Layer 2 of a small transformer language model trained on English Wikipedia (10 layers, counted from 0, width 64). Numbers have three digits each and are written without spaces.
A neuron adds its activation times its output weights to the MLP's output. To switch it off is to set its activation to zero at one token and run the rest of the model.

Output weights of the MLP neurons that the questions are about. A number n stands for (n - 500) times 0.0011.
n11: 286733515644403791609321362465589465646464406273600491446456306286730450772874365463593771439309483268652585550258573660495412471365272660511274291391419556622494396561571595693464532557595449
n16: 496530577546505465563400529514387463496390394357470635250294628510465334485669738451369542361406675458765499584684432465325499565553536400518713644509596559289426413476478463554389563508535705
n20: 628504447482520426535407552286477569438555407326448343477353290220723700447608457314495665572321549563406530667335601590486654527484503426597610211565461621476574480749539642429617481524474503
n23: 558600488456478571587575551510503504478528588624659474498457500552420542580516297377423484400423397404430517460535439583426415466468476372423465411617562482436548476535551530468544520556570600
n36: 482388757410473742559566566584617325333512402434623181504378482528614369431426470657554773346519568538450637467473458456629527575593584499489736335304592426334629313444404455377651500623678477
n92: 529330593793607446394727481639550565444549600422356503450504551249480752370584444348520388447321497253563317593467511500421529562551667329523427592649509562352280401774644460491550325601471480
n101: 461404449261497309497276633620562602604545462482579275712546535484588459531626671530532249516593499509353485540621338418650489655644569599547480432459367363621587486309487533589231471590494576
n106: 372500523484632455475524526524532405407284540502524413403487437475619504613636526650387467532157448408383441389702532565271566511607548391578592542468466641680647488639391719349527496453624502
n109: 475406577332447428489493554496525423560448494410643457302687621381553332383331568642670418340514543639394486421581531586571612658570609698549550396523603566324642502390442340255433543534500538
n119: 560481508524679544471653594555432453442457511443593479572371493627493541478596400565323629159449389489387351616658480342436382558545420576540512449591585394678608428548463576660396581729376355
n132: 482455482554365413533589512694487354462333471429431520507554515304634576440558628659558558263409361561351702617586505573171549512482569365350588655296481574427489500635801510344500463550399615
n135: 450532553477510541579439533393434667465678404388478483468449266787475186561341412425589401371497564555781420662491561484500701473332453427390435618558640454560582528591514461530296701503307556
n137: 438443556485494570654452424645756542455341666695423497615381353680736373395591475448422335609569445515613755557286439553539307550592316464428401397404453399389348416370530590740404849569586488
n145: 537129717404371262448206352563538379133700665672190523570368612694401964401567785549368166425595683668795607387562662462740590602408259591594432787250459316666138507355782736507839288360548218
n164: 516502422670387483527521431383747393484459503572624522483671599582673375481333527419390402437355406511315434405586528361469634641586393639544639635525648445479279612556439249419386448515788484
n177: 545442414560532246411456601738238523337366498692326463466539445521474516430507255678533380498390387636504517425593709420348361540738453748643289338655603392643551554588475564586470509510398651

Each question names a token from some text and the token that comes next. It shows the activations a of the neurons there, in the order above. A number n stands for (n - 500) times 0.0035.

Then comes g, the gradient of the next token's log-probability with respect to the MLP's output, scaled to length 1. A neuron's effect is roughly proportional to its activation times (output weights . g). A number n stands for (n - 500) times 0.0011.

"S", then "ong "
a: 532498503467507544536491344499500498500471488267
g: 502465621716694403535407455527657627574226513466332489444484515580566449550542399440292609515713561357487553498434686402398344609704559428404347523351378424374530623425525626234643520541587618
Switching off which neuron hurts the next token most? n109

"W", then "rit"
a: 518522502460506537502498367517572506498496547489
g: 491630178598513473459688615325570562579427450426318449357638599595542378349510417568499360615467521421472259433571642488525564627625400497485727464586530638686356414593712434511507513267489401
Switching off which neuron hurts the next token most? n164

" ", then "Z"
a: 545482499440485507485508467662491504438417481516
g: 303639477633579477548225662601473568616636695702503438515524673418532475399487347305484462564479295437556554789423306508371566625323558487529478431338468611414477338476475452733528531479528474
Which neuron, switched off, raises the next token's probability most? n137

"s ", then "to "
a: 549479492447502513500519491778498491424402496508
g: 577490427907545511450449330512532344363388303451326425535471605690582472693583445380575539531444656595499370461675379617575398655529505577374427351651449524289605548498548415378497454633396599
Which two neurons, each switched off alone, lower its probability most, in order? n145, n119

": ", then "Lond"
a: 541494462447500531501504504565503507459426467496
g: 630710520501361548462479569310402603592389598438418459396625508413379592203462642629608474639478431600590321450717451664353507371317543480666546283463594606518475542309633574642423494371585443
Switching off which neuron hurts the next token most? n137

"ob", then " "
a: 515543500455474532492498489458500558492470478526
g: 527387257503324517696489473648561427461591547389389586611646715432471469595672539582480492672362714327331592584468461607518611573516672658499532543404263375520543613373379463431442392310326444
Which two neurons, each switched off alone, lower its probability most, in order? n119, n23

"F", then "ever"
a: 528485501450510474471510440495554491486442491480
g: 345553460412541562580503462609366445473663711479367640396432579216595520322426672391565353478499174400730613523437451400461584570416507536631409435376536606555623607607603448746394551545504408
Switching off which neuron hurts the next token most? n132

"T", then "it"
a: 577500486459523587507490276441495519482464524475
g: 528593526373532427427545411502611405512490682523521665509592515277495376468456671419458607544571486483565562547522532292472557623593466321423655477318542485709668623537433368775535296164428314
Switching off which neuron hurts the next token most? n109

"Z", then "ane "
a: 552500472470501483692447304499529495499428497338
g: 412383557403387565594501233593520478570391608416601472354468243486589523402576476354461292433599520670645409504557410577476428761497404735437571490555573640415594597401506584650426538782330380
Which neuron, switched off, raises the next token's probability most? n109

"d", then "am"
a: 581501498464516479513502440507487496490416490527
g: 713544542379609430587438467687565549781467512534750421638475570497334469463235572495615472637445408345406397529527438467401655186456564383522544470274520575425576426682506563343446572592508402
Which neuron, switched off, raises the next token's probability most? n11

"a", then "ul"
a: 533498508458505499971314494492488478564450470475
g: 575493389531632647390302598312649702643478596434383349405629536478601541654487386536251479575612322448468639529660465436403549441464465735611422500295550395464441360549436768442657444462513398
Which neuron, switched off, raises the next token's probability most? n106

"| ", then "8"
a: 520511495447510504512500494538499525476459490518
g: 475722786490658504474542600567496561519468368361275495487375604593423610328607579487405490578555667556433415520627397522575573460390298410644379556466623571637313459321336550710505451297534322
Switching off which neuron hurts the next token most? n23

"| ", then "He"
a: 525514493443507496510501484545503519474436488505
g: 615440117526333512535559547326412460420346407627533506524581308446558538438340599504588345459507676566612614441499682709403577480368668428347696406459503508482551486588695667425346517637468539
Which neuron, switched off, raises the next token's probability most? n119

"vi", then "er "
a: 521494456456475507509509476488463479513446562509
g: 496534525587638408499491368443497396481710461422522264578645431531504389673649423629548542506324851540433388598496496457693222539514443550503702329476255387504612454633375539436611521462432439
Switching off which neuron hurts the next token most? n132

"R", then "as"
a: 537504511450516444483503420518523479491444503506
g: 694407575538516293532455378312302401341649398617687272611547315687596476390585465270746483383482517595492495477601476592646490472616423580371490543529554589340511635673578417452414524610498396
Which neuron, switched off, raises the next token's probability most? n109

"et", then "s"
a: 530508500460535494498525488497495500435434516502
g: 761641480487562583676568466495462435401478567463427411443560359595597517618334521360358700407534401741484615711495478309359463242451486424640340619572551437326366441713508609336517500491502608
Switching off which neuron hurts the next token most? n145

"(", then "ES"
a: 530491492467381499499506470567416497462447508501
g: 380490560595579536455605300548482849610630668618511447587661642511432584401462410452529395725533415437459252616271472437485566417475519450484369531364648389347470566509441411510755483572328365
Switching off which neuron hurts the next token most? n36

"li", then "as "
a: 553509500471505502490404517511512632497471544500
g: 775416478675625589297412306547520524288539560461570474643422412684564481570390367383491394523677456633495641311667560488535550544595340331392300485640461471616527572542418653257395457525557529
Which neuron, switched off, raises the next token's probability most? n11

"S", then "il"
a: 523491499468510551517488328499489499502465485290
g: 504407431514374546479613583525708634501446583595543471551614407440621430585276684628334580888502483479529456499399481555486382558330661464567471381371521568267556366624472239642479333387507493
Switching off which neuron hurts the next token most? n177

"a", then "ult "
a: 530506501456505500885317512491481467559452471464
g: 586451509574232531419427539344503619517546734394465572759471546560356467440480456814354493509408608753428236673456333346620569600514424523547619497289465523614410395500472570528400525486510493
Which two neurons, each switched off alone, lower its probability most, in order? n101, n106

"'", then "m "
a: 566514755448488460503511512589490516469375484476
g: 546560543320372449525597425527613531530520553605519375530334510635314187368559467381445649714643500406392463387481549456542548579736517332348344592706490624517358480492385453589528622592765385
Switching off which neuron hurts the next token most? n145

"er", then "/"
a: 509499258461514487503514495510482490485423487475
g: 539605495516659519584669390551491558536575604495655369547620776444254474378492445664386449564500377453591377637353377407502597468574299393469497432567428676529345302440468277820578485471561450
Which two neurons, each switched off alone, lower its probability most, in order? n20, n145

"ur", then "ak "
a: 509511402454497507512501500499500503485449505498
g: 486369540408462491435478321584481694509688398486321345592480389512681524260530527451318444409633482547466516591619433400539694616512428678408598795450569544312426507481416470769576312463660478
Switching off which neuron hurts the next token most? n23

" ", then "| "
a: 550490500439488513487509471663505489443406490509
g: 476515589847615464651434573536474527449430386513381515474463472613603447554509325384339557217652396421491476650338570343611374439423621363562502660582573381339672343412621434707464540595479637
Switching off which neuron hurts the next token most? n119

"(", then "G"
a: 529497492466373499502508473543432498460457507502
g: 534298316572435352316471537575563758476682744556547340597497585401504666581326387468605350402449327343451582488278521435514506425459580547562273554406568599425524603601577598562663692520414514
Switching off which neuron hurts the next token most? n36

"al", then "ac"
a: 523500475454528499516504506532489503481435506444
g: 507387488521699444527521523577553421505801582483500476437502365367607398598630429382352576437648453222485600482697365575640411368547384523493258630393543593367499398608565544566507745242577479
Switching off which neuron hurts the next token most? n177

"ces ", then "fir"
a: 568479509449501572540504449892568469480408494506
g: 520474430658419460508535366346369491654483584519559716687680531353469613468272363342578423555512444795583257586350392547494452521393342575755511439571452671487667586410416533574445507452485370
Switching off which neuron hurts the next token most? n145

"\n", then "201"
a: 517495500456500513501499499568474493514459513505
g: 621397392505561401465274666515431357395501516421294447646574591436560705458600220657483472317644357426562621713595408511635484547359393453381408422531373628391519475704652525558558550495540700
Switching off which neuron hurts the next token most? n119

"ob", then "is"
a: 514535503455456516495496495461502554490458475524
g: 629425527285486251411465717592398514625552440511654510655710295678445301441486595372640506439678531436551372371567417552608650479676540222508546441582522523588409478419628561535416457401437344
Switching off which neuron hurts the next token most? n135

"s", then "."
a: 531488510468498538536500433504499473560442500467
g: 538298572198585464568498442506687561361706540634449485613538633472299223593530575593550280697535495641323628576457643461384371530623506443490429472499361513488252592471445450556641518494437587
Switching off which neuron hurts the next token most? n137

"202", then "4 "
a: 508547500435456294499496495525526516496455478500
g: 401592529688312360440541697459600273558584455632530220517480324592590455502619393487603505471562579847596338451419449622426515430527371501392426531372500532438469426414386690401708545687531513
Switching off which neuron hurts the next token most? n92

"| ", then "100 "
a: 521494493440499506504503488527501500462440487513
g: 510466529488624352489517595559511234389312412509532634573462577427731575723469273465478479359402515343341346519539489445604305672394337544581572615479479441600420658628407572421683730663482519
Switching off which neuron hurts the next token most? n119

"Ne", then "ed"
a: 502506396468583473721099459507522467498477485354
g: 383662540417658516362447584663378432364695390382363656646744625424589539287393481540608487439441410208415520532628423638449553582329575545424556471520655443645390410486647506622523606423373356
Switching off which neuron hurts the next token most? n106

"Produc", then "er"
a: 546501485458511469473490553490498466501495500501
g: 527511566371664614625786428529450601795464513378497410602546324577444552545471393396386464294552686483768508436587620340489390426479500487400406471510447434340614654376431535511620615535384242
Which neuron, switched off, raises the next token's probability most? n135

"'", then "ch"
a: 566520747447479466503517506560483540474395481469
g: 469373573589439423538655499607405381349290450323494512461671607518551546547480402346568606399511704461534298458466457636660456458496529468485288704683578582135408436565622596623396505671608454
Which neuron, switched off, raises the next token's probability most? n20

"b", then "ag"
a: 524525506446513497484501497550495490478436509486
g: 427603515367580342503488274608539463394682545495355528436544714588518601574486374252669639396434438516498644686632431607545432296411480482371573638506675523298682486635623388289419526519424396
Which neuron, switched off, raises the next token's probability most? n23

"ol", then "e"
a: 466522530450507496508502496493494500480479506506
g: 542394373552444664751422564434463402474427546567320533414623472517471424361486531671626393462425648277557400426630422655445522435427649591471466516421607267568550313675542552741555766457407297
Which neuron, switched off, raises the next token's probability most? n20

"ub", then "ble "
a: 496498471451482472501411496481501501445464511527
g: 610462583458297362608404379633404372495470493627339523586547560226690568471613466590575391651383503406379345546461519566256630537697557628439589568239377706583577481420491395449518493523584700
Which neuron, switched off, raises the next token's probability most? n106

"L", then "ow"
a: 519516488463509505510500401528513500527471500491
g: 427612461691662290464401527339596566346484450507385507439408540578675375688568323262410389524469558476543520614668380407438529584623336653471469399759457520350460536689442721347511577438534628
Switching off which neuron hurts the next token most? n109

"L", then "iv"
a: 522523492464501498510501420521505500512481490507
g: 461456440746318619439308464442266569519476500383552470458500556381390549397539483473639526547475476601561441546532434617613659483533650685492626618389377723702442306388555513818366406377349380
Switching off which neuron hurts the next token most? n23